Layer 7 of a small transformer language model trained on English Wikipedia (10 layers, counted from 0, width 128).
A neuron adds its activation times its output weights to the MLP's output. To switch it off is to set its activation to zero at one token and run the rest of the model.

Output weights of the MLP neurons that the questions are about. A number n stands for (n - 500) times 0.0013.
n23: 401 631 586 652 480 493 621 459 515 542 411 409 560 550 598 488 608 437 574 263 490 675 622 432 435 412 533 562 504 423 523 489 568 452 571 423 449 303 317 552 242 564 498 458 406 528 599 503 616 458 329 441 607 515 519 415 432 689 536 442 535 349 337 324 479 560 509 721 577 465 641 362 583 501 559 369 405 497 387 533 527 461 548 386 275 402 474 411 622 506 434 638 533 592 538 512 462 482 506 655 566 574 360 396 544 645 597 511 460 566 510 531 498 463 488 485 124 588 435 535 388 556 472 614 405 604 420 644
n24: 566 614 414 551 557 355 389 482 278 418 363 598 535 537 386 394 466 641 486 520 577 361 640 595 480 495 520 541 555 519 426 493 698 626 397 491 483 530 647 464 508 565 352 628 457 452 607 470 566 526 393 609 438 392 448 478 463 561 575 579 480 543 461 551 332 489 427 521 282 538 433 409 449 583 507 518 493 396 432 528 697 502 452 315 521 592 404 463 430 390 594 550 421 680 706 373 666 591 387 479 444 616 569 350 659 400 396 454 608 494 661 412 496 574 393 472 634 596 486 457 794 386 464 590 467 432 473 558
n48: 445 545 472 428 142 477 529 527 479 554 528 506 325 459 485 575 429 569 515 421 376 532 459 347 538 482 512 598 415 530 527 458 652 529 425 504 338 594 473 351 495 704 510 459 519 677 333 610 444 598 470 552 416 284 464 518 441 493 548 590 610 521 408 538 415 457 501 543 485 391 630 507 569 404 474 429 544 400 242 462 604 424 665 596 390 314 445 498 713 594 473 471 423 644 382 635 494 418 472 448 431 510 643 396 557 461 608 553 471 359 322 465 515 519 551 410 469 668 437 483 465 452 466 646 494 600 538 472
n71: 632 431 502 449 582 472 452 352 539 569 427 474 423 460 407 440 472 434 493 537 386 460 372 548 477 587 524 442 335 407 532 545 566 299 507 415 506 560 471 506 477 319 453 427 478 455 558 797 534 517 491 517 460 498 414 511 411 482 477 493 479 425 646 556 445 347 369 510 609 469 552 622 648 541 433 531 563 484 484 637 354 520 462 535 511 432 582 480 374 401 536 536 511 444 610 526 443 553 387 351 482 551 377 505 526 579 324 593 580 488 76 520 479 537 434 404 570 381 348 568 519 658 444 404 575 616 621 540
n75: 420 505 320 525 616 748 527 471 558 698 575 390 613 374 446 391 607 349 453 566 366 381 427 408 273 402 465 605 548 541 614 606 556 402 482 653 553 509 573 556 554 420 518 433 516 495 767 493 619 439 538 588 658 587 394 489 456 593 479 425 302 542 316 635 698 264 338 439 556 505 574 503 497 421 409 508 384 465 324 471 512 478 657 285 209 607 601 719 514 477 288 561 517 317 326 316 516 411 571 562 613 403 497 372 355 601 447 502 357 683 620 541 515 466 610 225 724 362 599 443 372 396 506 542 459 554 327 408
n173: 586 655 530 601 621 543 461 417 646 438 417 545 490 557 502 549 478 31 509 485 562 633 589 607 543 471 479 568 584 531 543 354 622 499 647 451 526 520 477 651 479 489 482 677 495 554 547 506 574 548 501 456 418 439 457 546 655 439 634 370 481 553 397 519 369 782 491 447 412 598 510 501 422 530 569 424 331 500 563 529 521 588 533 421 332 565 543 573 450 536 448 430 598 380 492 604 454 543 656 645 532 468 323 530 347 475 509 594 342 578 386 360 713 479 481 451 659 525 517 415 404 476 451 557 508 510 484 507
n219: 516 582 596 533 733 603 572 635 462 589 395 344 372 449 673 622 329 516 406 314 363 595 508 469 335 545 471 462 531 369 397 576 506 504 588 438 412 497 404 437 550 491 462 431 430 630 448 393 508 625 429 537 456 440 588 382 564 610 378 588 421 533 318 524 614 754 569 425 541 525 474 697 294 351 505 584 396 535 620 419 438 311 404 480 390 512 565 505 402 441 448 580 546 374 449 451 743 474 730 563 499 618 410 567 587 531 545 464 474 539 413 306 345 551 489 503 485 642 604 611 480 485 464 512 609 505 494 580
n255: 374 491 457 463 484 546 317 633 643 466 469 493 514 574 586 478 589 299 642 499 530 657 324 488 560 423 378 652 455 371 502 539 619 510 518 598 478 628 444 484 359 482 508 475 526 550 461 603 331 478 375 396 568 437 483 479 582 499 509 488 466 680 579 439 483 754 263 751 464 604 436 480 514 492 622 321 536 398 604 493 629 853 651 521 497 467 556 459 594 541 474 385 610 418 526 698 532 481 648 492 654 558 417 557 484 551 616 397 396 402 583 386 373 495 427 387 600 364 512 500 387 494 314 674 592 703 579 347
n370: 561 641 614 545 497 402 497 485 322 660 536 610 589 556 523 536 373 713 497 396 429 322 411 547 525 537 458 482 381 554 296 526 415 517 536 616 526 369 496 484 488 475 408 553 520 447 594 602 545 459 443 610 541 564 383 603 616 438 479 421 428 653 590 643 541 392 615 408 485 387 577 508 514 529 511 582 656 512 505 311 437 520 398 420 674 461 509 460 485 494 482 620 516 709 598 318 498 565 449 538 468 466 367 556 496 427 566 417 465 415 415 503 451 469 263 428 517 347 643 573 664 599 398 596 503 456 441 305
n372: 489 410 561 442 500 463 556 367 456 538 475 560 526 545 646 417 317 478 480 396 338 814 700 356 469 716 445 451 518 450 163 444 655 469 558 416 582 603 552 473 553 639 435 378 522 507 475 588 540 490 381 485 581 539 614 462 642 397 437 565 607 434 354 402 366 662 494 435 523 620 584 498 417 381 580 436 625 405 542 528 419 662 643 531 571 525 642 478 634 474 510 370 613 443 522 329 481 395 505 493 515 496 386 463 482 599 449 565 567 436 684 585 462 583 712 276 613 436 447 469 506 515 635 561 450 649 562 577
n376: 384 478 557 405 483 510 542 451 581 580 770 593 506 602 427 663 631 242 486 598 475 463 413 435 437 577 593 495 660 605 389 557 515 446 494 495 390 503 481 596 409 637 468 587 450 574 251 610 514 580 308 550 616 554 337 608 550 553 529 560 516 357 520 488 468 472 499 497 494 482 538 521 518 537 606 337 431 474 450 500 442 525 434 482 565 539 472 566 433 485 448 586 652 555 427 467 427 456 445 615 427 427 389 563 455 665 401 378 510 494 426 396 657 680 582 451 481 453 355 559 412 249 320 408 546 498 459 520
n390: 346 546 508 348 540 381 439 534 617 476 535 620 546 528 434 575 654 531 420 610 473 567 369 464 272 627 473 542 619 460 509 623 716 462 631 514 459 443 399 515 491 564 417 602 551 288 424 493 601 440 418 721 602 213 354 481 619 367 528 584 596 444 453 622 378 489 535 487 456 203 445 571 577 399 508 435 430 453 450 438 574 477 484 672 574 545 498 475 466 471 575 515 624 458 416 516 718 494 572 584 342 610 599 626 488 597 580 577 581 477 450 394 608 736 553 383 637 336 622 656 477 489 299 587 365 640 511 560
n401: 529 570 423 361 317 371 362 430 514 354 411 361 595 616 369 479 477 659 781 390 482 573 398 580 514 559 405 455 372 479 440 667 523 485 544 482 598 575 534 403 553 555 380 541 651 515 665 522 589 495 373 513 595 360 430 566 499 649 533 501 559 515 473 425 378 707 700 360 270 516 526 468 428 456 588 596 515 415 296 479 583 419 486 470 428 460 523 694 481 481 481 500 601 529 692 472 598 530 546 563 516 459 468 498 517 405 454 604 498 455 604 618 490 553 651 523 215 365 586 568 524 427 483 504 521 431 574 554
n409: 616 481 636 710 375 310 648 377 470 516 506 425 488 489 476 441 549 543 411 535 516 484 569 496 483 601 540 415 632 406 579 584 450 508 470 483 627 628 531 314 421 613 652 233 482 326 465 524 495 477 441 727 438 317 520 592 281 607 364 558 634 634 291 329 444 648 674 471 294 530 460 567 525 509 612 418 421 526 428 529 536 472 456 438 556 478 668 565 549 461 449 510 370 651 596 436 664 556 438 600 429 568 566 425 600 405 535 471 484 464 596 485 419 492 517 695 438 604 426 450 517 399 443 582 422 673 299 761
n478: 479 362 452 438 504 506 646 517 442 532 553 491 524 678 436 510 341 715 451 375 445 647 566 541 492 635 450 556 435 457 415 471 471 515 622 347 322 400 532 571 487 410 487 545 497 569 523 436 408 378 617 508 321 427 712 426 383 448 498 402 503 413 556 486 680 519 578 501 566 516 406 563 640 477 598 505 474 320 703 329 598 416 719 417 477 507 574 465 519 642 518 524 491 499 637 499 364 357 592 510 399 579 465 447 500 454 555 493 489 507 580 575 481 363 397 406 323 436 514 367 272 538 504 554 697 483 526 402
n497: 482 477 492 341 346 357 518 694 390 424 662 527 638 458 390 593 258 273 335 521 703 450 569 335 448 444 560 670 616 659 517 439 553 601 590 730 640 629 326 410 581 619 643 674 577 428 488 640 436 656 463 458 553 483 703 752 569 453 671 553 391 554 594 439 383 684 498 640 378 631 468 445 497 724 577 571 373 520 530 405 328 245 464 697 773 583 624 396 449 440 540 637 564 725 312 580 596 451 320 360 587 422 390 653 418 617 416 548 527 218 269 591 553 397 355 379 309 347 512 622 351 616 707 523 597 569 660 590

Each question names a token from some text and the token that comes next. It shows the activations a of the neurons there, in the order above. A number n stands for (n - 500) times 0.011.

Then comes g, the gradient of the next token's log-probability with respect to the MLP's output, scaled to length 1. A neuron's effect is roughly proportional to its activation times (output weights . g). A number n stands for (n - 500) times 0.00076.

" train", then "ee"
a: 473 233 501 499 496 564 536 502 511 529 487 494 502 529 494 522
g: 486 488 658 577 406 471 511 316 624 618 481 378 216 537 399 578 365 518 350 526 524 572 615 536 760 590 529 227 439 335 455 494 611 457 661 549 215 543 325 495 477 346 635 552 653 589 540 569 622 581 573 589 542 527 646 450 597 390 599 538 442 750 459 269 312 516 581 461 424 483 480 384 313 505 378 555 591 506 372 488 556 380 462 437 580 590 448 696 423 604 603 322 404 339 349 452 567 369 484 550 404 483 551 510 456 613 747 434 651 545 561 414 675 334 422 348 359 489 761 448 518 703 476 336 372 478 720 405
Which two neurons, each switched off alone, lower its probability most, in order? n24, n173

"ha", then "gam"
a: 587 472 496 539 506 519 501 506 459 488 486 500 487 472 458 539
g: 558 572 522 394 585 477 653 595 417 511 166 328 492 526 662 488 497 501 622 577 393 462 499 522 600 543 307 619 572 468 678 724 533 551 644 323 615 323 593 364 533 623 485 525 545 604 629 560 455 491 397 489 643 757 472 566 460 386 555 523 701 565 438 614 449 615 577 635 691 314 401 526 395 392 739 516 441 679 513 396 625 533 411 465 586 704 479 420 307 789 280 498 378 518 534 571 739 395 453 434 376 769 518 689 354 566 548 451 631 516 613 545 486 459 483 445 398 513 378 547 413 489 316 704 518 282 454 461
Which neuron, switched off, raises the next token's probability most? n71

" the", then " American"
a: 429 507 515 495 487 613 529 531 506 504 451 646 497 502 497 500
g: 486 453 659 335 395 410 419 467 509 530 505 648 515 347 380 613 533 611 449 421 288 755 357 647 445 343 659 680 430 409 534 400 534 663 559 464 514 414 557 518 931 621 697 510 413 608 549 485 468 460 587 663 512 466 638 648 489 560 492 339 619 609 329 484 648 501 533 275 545 352 303 765 466 571 437 661 464 437 461 722 427 585 851 470 387 489 554 441 384 588 472 481 481 395 425 519 497 305 316 512 467 540 629 567 398 419 730 413 619 278 482 549 503 613 553 417 439 378 554 445 391 412 420 549 515 471 565 595
Which two neurons, each switched off alone, lower its probability most, in order? n390, n23

".", then " The"
a: 503 492 504 467 496 622 527 502 491 725 567 509 476 500 504 522
g: 546 632 409 486 522 687 431 516 528 370 252 569 575 235 544 628 550 581 489 354 477 664 751 526 513 406 364 587 480 366 356 677 495 464 564 494 427 563 635 299 699 531 593 457 487 316 596 572 428 244 660 669 506 593 566 310 437 367 698 542 612 342 461 552 652 477 509 667 565 570 361 478 464 348 517 561 554 510 503 454 415 362 727 470 406 579 247 641 621 400 450 499 494 511 372 522 642 709 489 521 465 454 503 585 758 640 361 552 511 479 495 650 512 516 672 759 616 338 539 358 460 396 475 578 412 603 759 538
Which neuron, switched off, raises the next token's probability most? n376

" re", then "new"
a: 540 519 475 471 465 190 303 499 501 561 500 500 508 546 499 505
g: 588 504 488 562 435 549 633 475 104 491 532 494 492 695 446 403 527 582 377 580 618 509 488 706 430 433 630 481 631 494 669 458 551 609 464 454 554 508 400 419 539 318 507 441 494 274 397 623 486 530 501 440 547 655 436 445 412 456 489 623 328 555 577 464 483 643 415 335 660 167 454 508 544 629 586 398 474 833 545 477 373 226 458 397 589 467 524 540 482 543 652 425 392 570 650 511 471 468 765 600 576 362 347 586 451 607 534 519 693 607 324 318 315 496 383 355 350 366 485 492 579 731 602 489 420 448 654 249
Switching off which neuron hurts the next token most? n173

"ly", then " with"
a: 561 502 520 508 459 529 524 496 972 586 425 501 496 512 469 530
g: 525 728 515 509 500 392 432 519 583 460 364 420 778 668 628 387 420 536 502 571 453 493 451 400 265 575 505 649 654 423 459 508 562 737 708 762 560 494 449 539 445 451 467 414 366 675 678 646 580 570 568 485 524 482 576 533 432 471 563 335 320 404 569 431 399 640 343 782 520 659 546 373 499 549 341 484 363 341 322 67 682 463 616 515 539 490 349 395 446 468 731 483 408 568 494 582 629 496 272 254 329 410 465 588 470 440 531 523 601 509 509 535 526 511 523 571 393 506 635 644 543 332 461 535 541 605 363 515
Switching off which neuron hurts the next token most? n370

"3", then " May"
a: 495 523 494 500 491 551 498 492 500 532 502 500 487 674 489 485
g: 488 617 390 515 534 562 525 193 469 585 608 373 437 518 621 643 531 453 669 654 634 521 452 534 695 381 437 578 652 561 364 565 502 617 522 573 619 375 582 371 422 513 584 348 718 105 418 499 736 713 305 528 677 441 460 292 595 595 475 400 286 523 535 528 506 513 424 514 275 334 375 531 395 337 505 532 500 618 371 394 565 396 561 646 512 346 405 475 462 350 490 505 618 638 468 404 347 673 397 523 546 459 399 382 502 424 417 498 454 477 490 265 484 433 476 574 524 621 605 563 613 836 537 457 634 390 457 692
Switching off which neuron hurts the next token most? n409

" and", then " co"
a: 503 487 487 520 481 492 524 506 500 461 510 501 437 476 492 533
g: 617 497 477 705 515 678 477 638 270 487 683 371 515 433 507 421 448 418 626 815 287 497 432 333 437 387 415 434 462 312 327 543 661 535 455 311 518 502 604 348 351 565 540 358 410 529 383 398 482 467 576 475 412 543 576 655 528 464 412 401 605 757 454 541 472 507 514 607 463 503 397 578 547 351 408 221 390 454 346 315 384 655 517 447 504 482 452 252 578 165 707 424 448 352 581 603 448 415 537 561 567 442 465 389 468 535 807 511 649 449 488 388 508 579 465 458 471 408 732 554 473 592 619 356 610 650 502 675
Which neuron, switched off, raises the next token's probability most? n372

"s", then "is"
a: 492 485 503 606 455 619 514 492 494 521 541 499 492 494 281 531
g: 554 553 721 606 574 383 489 562 598 484 559 364 365 429 551 424 544 625 352 632 342 330 438 551 500 737 492 671 445 416 485 289 534 311 575 570 549 573 447 665 558 286 259 336 653 371 468 552 348 402 467 543 595 625 584 423 400 708 344 619 747 452 401 518 380 419 423 517 478 450 484 431 550 386 297 661 353 642 712 608 748 333 494 512 329 555 670 622 483 460 543 590 425 615 512 416 579 415 198 578 576 585 369 344 644 521 442 544 601 483 420 396 653 513 515 206 613 456 533 642 479 600 430 526 502 407 450 587
Switching off which neuron hurts the next token most? n71

" as", then " television"
a: 501 433 473 498 492 533 518 509 485 428 496 513 494 497 509 506
g: 714 555 435 577 580 543 524 566 358 501 620 673 492 394 444 203 526 587 498 456 600 460 416 399 379 346 296 496 530 464 489 560 475 455 656 293 506 502 486 395 399 534 380 798 436 628 620 459 462 515 501 182 545 612 665 530 553 588 369 244 674 604 542 377 542 448 372 579 684 501 139 623 382 378 745 632 528 553 517 548 721 541 546 359 592 533 579 375 386 285 535 406 479 437 522 476 542 333 281 631 482 585 440 462 373 512 483 465 412 521 433 411 324 498 583 657 398 628 571 380 329 397 406 404 510 644 594 513
Switching off which neuron hurts the next token most? n48

".", then " In"
a: 497 498 467 472 497 650 506 498 494 591 588 490 470 530 491 479
g: 530 552 392 401 551 420 679 735 415 623 516 358 495 550 446 629 462 463 520 484 436 450 546 693 490 715 632 425 708 494 483 586 329 605 525 318 457 526 740 383 381 545 637 507 446 548 355 503 598 512 515 357 432 505 607 277 470 747 521 642 627 418 517 599 594 406 529 443 545 569 452 425 561 289 383 750 615 532 426 490 573 717 510 579 406 570 366 350 629 454 746 458 563 656 527 539 476 437 399 359 572 448 593 281 463 385 418 495 444 350 349 280 663 666 514 352 680 289 705 603 436 345 414 322 572 609 308 575
Which neuron, switched off, raises the next token's probability most? n173

" for", then " the"
a: 494 499 487 506 493 612 508 500 501 650 512 495 500 503 499 536
g: 535 446 593 495 430 591 544 511 535 499 172 459 492 445 561 471 472 429 314 193 451 612 338 482 499 309 377 531 572 558 307 537 450 519 613 518 604 431 541 415 502 573 694 557 415 413 594 473 474 667 590 627 497 572 607 444 503 509 923 564 513 427 324 579 507 445 578 533 442 548 659 690 674 384 464 542 658 433 393 330 375 330 637 613 451 437 300 772 673 517 364 459 593 445 323 441 417 561 644 473 569 456 473 248 480 600 449 393 308 481 695 551 595 413 631 600 641 673 414 406 692 598 509 480 458 314 591 417
Which two neurons, each switched off alone, lower its probability most, in order? n372, n173

"s", then "log"
a: 480 496 482 397 473 465 549 544 504 523 486 494 512 491 591 520
g: 410 476 513 549 664 448 563 466 466 475 355 575 443 367 571 441 711 505 330 458 357 579 559 422 365 415 536 503 552 388 621 438 497 656 511 545 526 458 392 445 648 503 532 565 589 405 612 234 667 323 404 331 461 555 311 434 564 324 427 623 667 405 484 483 610 410 565 715 605 730 602 411 597 410 248 575 417 285 565 492 672 457 482 479 528 565 613 575 673 533 388 422 574 445 496 617 482 511 374 405 277 371 240 450 473 575 465 546 454 621 467 182 335 775 378 342 574 649 471 591 472 416 508 239 752 505 390 432
Which neuron, switched off, raises the next token's probability most? n75

" Court", then " prompt"
a: 494 496 496 543 454 748 496 502 487 687 678 506 496 466 488 511
g: 511 751 503 580 717 530 421 562 487 400 603 673 626 198 453 491 569 411 419 411 517 453 553 558 499 576 642 453 375 681 736 635 637 440 318 539 612 709 590 564 435 488 391 400 779 617 230 551 463 397 479 459 577 455 400 433 330 393 477 284 502 441 577 513 505 348 446 539 614 431 400 596 446 673 656 413 485 520 337 315 374 458 589 522 419 372 437 571 663 663 486 461 445 379 417 484 365 342 565 460 377 488 362 471 571 516 389 680 534 475 478 518 337 525 482 426 541 422 525 394 535 557 428 271 719 702 834 660
Switching off which neuron hurts the next token most? n376

"O", then "1"
a: 525 500 652 485 513 594 496 524 485 782 527 516 509 461 499 519
g: 672 489 519 539 522 385 560 431 225 292 292 518 571 575 505 500 669 404 509 459 673 406 666 471 497 591 551 323 486 560 581 595 482 369 638 588 583 460 559 501 645 315 473 576 463 607 511 389 319 343 305 345 603 615 554 426 346 423 324 518 299 508 466 454 514 533 416 741 554 697 429 374 514 638 371 379 645 336 720 475 550 430 642 464 585 379 586 595 670 613 409 335 430 447 517 689 615 672 591 339 672 462 519 479 739 614 569 654 466 405 621 553 596 598 464 527 591 535 542 587 444 454 723 775 376 359 337 427
Switching off which neuron hurts the next token most? n372

" ", then "mini"
a: 488 545 491 285 473 429 493 752 501 523 486 500 505 491 489 509
g: 669 458 515 623 407 496 450 557 468 465 591 582 483 234 455 336 521 522 681 656 542 423 667 541 679 678 381 701 439 322 481 860 405 539 441 463 469 599 696 259 360 348 513 541 508 447 499 637 617 375 556 434 536 556 364 645 400 651 446 558 458 531 379 465 174 524 557 628 419 393 349 584 465 546 364 669 643 408 656 514 374 604 560 530 562 720 520 552 388 483 550 580 544 377 601 774 318 388 314 478 389 482 624 611 636 604 707 430 396 373 588 486 492 466 420 550 467 479 531 502 352 432 400 561 428 327 320 439
Switching off which neuron hurts the next token most? n255

"8", then " assembly"
a: 501 505 506 485 532 553 502 496 502 499 492 516 501 464 499 480
g: 689 262 663 577 552 690 568 373 590 478 615 408 496 184 516 545 684 378 455 520 531 384 464 524 367 683 337 576 591 514 480 327 296 594 299 476 257 312 561 568 306 536 583 473 566 349 470 310 522 594 611 594 438 570 573 457 603 455 311 620 675 508 526 409 297 500 387 599 570 427 473 368 395 492 593 550 376 651 462 573 565 542 416 281 572 625 351 328 387 230 354 686 454 548 482 468 324 523 436 721 259 373 695 428 394 548 400 546 563 352 468 526 482 482 484 410 621 545 417 417 512 619 470 503 468 454 376 550
Which neuron, switched off, raises the next token's probability most? n409

"ale", then " of"
a: 497 449 516 500 495 498 639 468 500 436 498 500 502 511 484 504
g: 525 486 569 559 535 723 573 551 574 704 456 302 499 589 505 730 534 388 358 420 348 468 679 431 387 350 456 584 463 556 516 557 315 694 742 579 478 458 332 609 608 428 325 453 479 470 403 580 577 537 783 513 370 416 570 333 543 612 522 630 648 688 450 475 394 547 336 656 541 539 505 514 538 514 397 509 475 740 421 513 509 333 591 497 354 424 547 365 288 386 406 686 706 491 596 288 600 523 541 346 507 626 542 451 657 462 808 393 550 556 486 487 546 546 269 464 562 554 617 153 640 397 587 447 440 544 393 499
Switching off which neuron hurts the next token most? n219

" context", then " that"
a: 488 461 519 512 498 501 502 454 555 445 549 492 510 508 496 527
g: 536 430 347 294 380 512 563 388 552 509 483 466 568 479 592 620 602 514 243 317 535 661 606 457 600 600 347 504 533 502 503 432 396 571 513 530 267 527 656 420 501 666 586 663 458 324 513 668 554 419 469 476 363 536 337 488 722 498 517 554 363 313 424 457 699 431 718 581 521 437 465 450 388 325 632 371 293 591 628 716 713 635 463 509 624 475 327 511 660 347 444 538 393 681 367 364 637 375 467 566 339 575 455 436 602 538 400 539 466 661 479 540 370 785 487 455 665 665 376 420 236 501 464 556 681 551 345 377
Which neuron, switched off, raises the next token's probability most? n372

"7", then "8"
a: 499 513 508 493 535 578 497 495 499 478 505 383 499 499 500 471
g: 547 753 394 453 442 414 442 637 594 516 534 493 561 598 371 589 466 541 269 441 445 600 570 485 293 371 674 378 568 583 432 534 457 524 542 469 471 637 509 544 608 524 507 429 469 522 488 607 497 355 323 287 691 486 351 489 401 540 636 558 331 771 514 393 473 464 579 308 558 585 483 495 656 570 463 262 408 465 616 573 349 466 812 549 592 551 560 503 698 774 543 552 660 483 585 515 530 338 471 287 577 648 345 689 460 641 671 563 360 606 490 572 421 465 630 417 579 465 868 430 538 391 496 569 725 633 498 674
Which neuron, switched off, raises the next token's probability most? n390

" series", then "'"
a: 497 481 492 511 462 614 510 505 493 522 499 504 503 491 497 531
g: 746 514 467 359 619 494 389 524 506 396 362 352 210 763 547 595 537 443 467 717 623 413 426 518 674 550 577 407 527 454 518 397 394 624 409 512 251 507 706 729 489 761 437 656 326 504 490 667 598 454 392 629 661 465 570 558 556 333 495 367 363 465 494 588 334 497 516 616 506 549 393 552 433 478 513 630 297 452 351 533 756 538 521 547 706 442 558 462 430 421 306 467 416 465 553 575 567 549 413 252 333 619 336 499 642 543 476 667 402 586 706 589 366 414 701 428 531 594 450 521 457 609 442 619 644 468 331 437
Which neuron, switched off, raises the next token's probability most? n24

";", then " however"
a: 495 491 489 525 486 604 533 513 490 555 596 503 364 476 487 497
g: 417 593 373 330 533 620 516 634 496 289 317 484 664 692 440 383 488 672 472 629 648 494 512 568 477 437 620 398 458 492 665 357 544 534 385 769 427 628 740 465 318 613 461 553 439 381 375 655 510 367 464 204 522 432 438 244 344 453 578 590 379 248 522 652 501 457 481 442 741 638 653 264 548 638 506 745 543 353 409 467 410 565 530 609 534 408 428 444 611 374 597 515 496 618 290 557 685 393 250 377 395 472 515 445 352 571 600 522 385 592 503 523 437 510 505 483 478 462 534 503 425 684 456 559 542 647 368 374
Which neuron, switched off, raises the next token's probability most? n173

",", then " was"
a: 501 483 390 511 496 583 529 507 481 537 651 503 237 497 487 522
g: 536 590 788 693 563 520 619 616 311 535 594 543 407 656 621 278 538 573 552 514 497 388 498 528 454 451 691 300 451 405 477 609 645 644 599 566 480 501 540 602 335 687 516 494 453 462 589 572 502 524 569 739 398 804 510 459 639 414 567 276 440 235 367 675 545 540 339 550 513 507 464 475 428 457 495 273 573 495 319 347 498 394 714 581 483 357 509 578 455 462 321 589 274 461 427 638 433 405 565 328 554 777 536 443 491 523 488 617 517 462 549 483 427 488 630 474 400 362 345 291 670 275 442 583 636 327 429 458
Which two neurons, each switched off alone, lower its probability most, in order? n401, n376

"s", then " travel"
a: 505 585 460 750 495 474 556 485 502 562 606 500 439 470 576 527
g: 613 685 547 482 509 451 471 508 402 604 475 573 434 337 530 449 284 608 475 410 357 535 505 348 591 579 545 354 588 677 670 531 539 521 438 603 404 555 649 518 735 700 335 420 375 488 484 298 496 412 373 570 614 435 315 454 454 687 536 320 571 479 510 322 597 532 384 717 619 308 202 411 351 559 474 646 444 394 515 653 403 561 376 276 522 571 486 377 542 433 602 391 581 463 414 612 361 467 419 435 497 471 345 237 710 580 490 229 536 552 573 545 473 342 638 494 514 401 510 494 420 506 429 98 413 568 607 477
Switching off which neuron hurts the next token most? n24

" ", then "cate"
a: 484 507 496 340 457 454 503 583 495 600 499 500 509 501 530 549
g: 772 560 540 472 564 565 443 533 659 505 500 734 656 561 517 705 361 474 658 355 389 354 438 346 401 473 341 450 662 659 501 463 536 529 574 442 510 728 685 471 446 529 554 651 362 454 439 592 461 352 507 553 439 452 475 522 511 325 354 561 539 424 423 511 698 484 518 450 601 422 532 512 458 501 682 471 383 346 633 584 260 395 352 334 559 522 454 318 743 313 382 589 565 513 443 413 151 508 422 610 735 529 312 605 376 380 337 571 514 446 577 659 548 436 618 358 552 678 490 205 605 673 469 520 497 441 522 619
Which neuron, switched off, raises the next token's probability most? n255

" Lauren", then "ce"
a: 495 505 722 480 478 594 497 509 497 616 446 524 497 494 477 582
g: 592 495 571 289 389 499 638 671 596 521 424 403 461 572 656 351 430 583 703 455 572 467 439 355 429 298 504 581 568 467 514 450 609 385 640 319 568 477 455 373 452 457 362 491 472 569 773 670 327 516 582 616 442 530 713 365 613 450 348 448 482 349 459 577 368 606 395 479 455 212 488 440 435 557 483 731 587 372 567 405 447 438 545 374 671 515 515 454 683 734 730 434 551 516 262 418 616 251 345 643 425 404 387 526 613 397 529 473 368 486 660 350 576 213 415 483 413 571 638 581 420 496 302 529 438 668 370 523
Switching off which neuron hurts the next token most? n48

" the", then " Ha"
a: 328 481 490 502 477 540 523 517 521 614 493 518 496 480 490 519
g: 363 537 625 289 393 361 478 585 650 395 499 415 514 321 477 557 482 564 450 535 384 585 613 512 515 330 577 545 482 528 442 444 470 436 475 384 777 548 663 513 451 764 590 410 469 627 636 717 616 579 335 387 495 502 609 511 511 526 611 340 506 391 498 497 497 471 559 277 244 527 432 712 500 637 199 462 340 413 279 756 315 534 374 515 428 475 448 690 496 531 424 335 449 507 336 596 567 572 423 495 556 395 692 424 667 475 548 326 582 573 524 657 482 412 500 575 530 404 423 520 292 611 589 674 385 471 574 156
Switching off which neuron hurts the next token most? n23

" adapt", then "ing"
a: 493 445 528 501 483 427 487 467 500 569 491 527 483 495 498 540
g: 582 572 620 423 586 592 568 550 696 505 557 499 771 564 563 544 341 419 382 477 490 590 477 473 403 487 474 343 461 384 475 451 339 333 534 721 403 595 404 572 480 580 635 677 408 503 440 661 324 495 485 227 603 336 331 553 517 476 691 361 480 542 599 668 508 508 430 710 458 416 369 477 699 64 472 724 482 174 524 507 440 502 338 254 471 540 592 445 555 606 567 568 487 433 696 730 665 542 291 556 558 488 495 559 549 564 566 361 525 439 568 544 595 573 396 616 616 477 532 664 574 443 549 401 660 481 505 460
Switching off which neuron hurts the next token most? n497

"ap", then "one"
a: 497 477 496 512 494 724 527 522 478 513 492 516 483 513 508 501
g: 766 503 360 532 375 602 464 485 511 529 390 360 373 320 590 430 537 473 451 512 366 384 439 586 795 631 507 391 430 425 457 622 433 572 537 289 494 564 395 629 312 516 451 646 283 616 548 558 744 345 550 483 435 548 442 377 402 416 355 502 561 387 603 459 363 478 495 394 520 629 595 662 497 761 687 416 667 782 549 650 576 493 535 462 671 439 582 561 454 499 639 433 440 397 292 538 703 397 489 651 511 319 337 412 431 537 666 528 471 287 500 591 473 537 416 289 542 653 736 437 413 736 567 424 477 353 428 434
Switching off which neuron hurts the next token most? n173

" ", then "char"
a: 498 557 461 395 489 454 503 477 500 529 490 521 541 499 485 524
g: 535 677 575 368 540 757 494 662 714 481 564 474 559 197 246 505 626 441 465 503 406 591 644 463 631 336 679 536 498 308 609 574 500 539 554 521 488 387 665 391 412 573 501 523 661 511 705 446 258 620 529 532 420 764 622 527 633 582 476 396 399 304 630 345 433 575 489 478 584 461 355 476 420 398 568 726 458 635 662 600 364 480 465 410 526 536 394 422 407 444 421 669 413 353 540 559 555 446 344 592 482 706 337 427 415 505 649 244 571 266 613 400 299 511 638 401 598 333 343 464 501 539 458 378 566 514 522 458
Switching off which neuron hurts the next token most? n48

" spent", then " time"
a: 493 491 484 489 526 556 566 501 499 491 556 516 510 526 496 562
g: 470 544 305 476 483 536 451 546 599 663 583 343 647 481 524 768 648 500 501 686 531 482 665 480 477 487 572 427 348 656 599 679 685 569 417 491 456 446 481 479 245 491 587 550 543 550 360 283 576 491 577 566 607 264 456 558 641 489 365 399 431 395 695 393 482 562 325 681 660 675 487 463 621 554 491 505 341 433 523 624 720 486 724 351 342 432 622 488 559 432 484 458 561 599 357 544 722 521 492 615 307 477 318 682 499 360 399 464 465 449 430 669 455 344 496 337 343 463 662 488 406 754 688 319 302 510 567 594
Which neuron, switched off, raises the next token's probability most? n219

"ty", then " and"
a: 469 487 501 516 561 523 527 466 651 484 497 521 569 481 498 560
g: 500 421 460 515 575 539 318 487 485 209 417 634 516 668 413 387 663 491 364 334 470 352 606 484 490 479 571 579 546 276 673 648 557 516 484 724 588 398 504 465 487 564 594 485 402 356 604 565 529 622 550 491 564 341 329 356 582 489 506 429 581 485 362 427 337 363 611 610 468 547 479 417 652 513 546 672 605 452 303 511 344 473 837 405 701 647 596 447 483 355 700 608 630 603 286 609 512 362 411 510 567 486 481 410 425 94 517 562 734 586 525 399 721 421 606 609 460 498 685 591 433 667 458 540 503 523 557 604
Switching off which neuron hurts the next token most? n497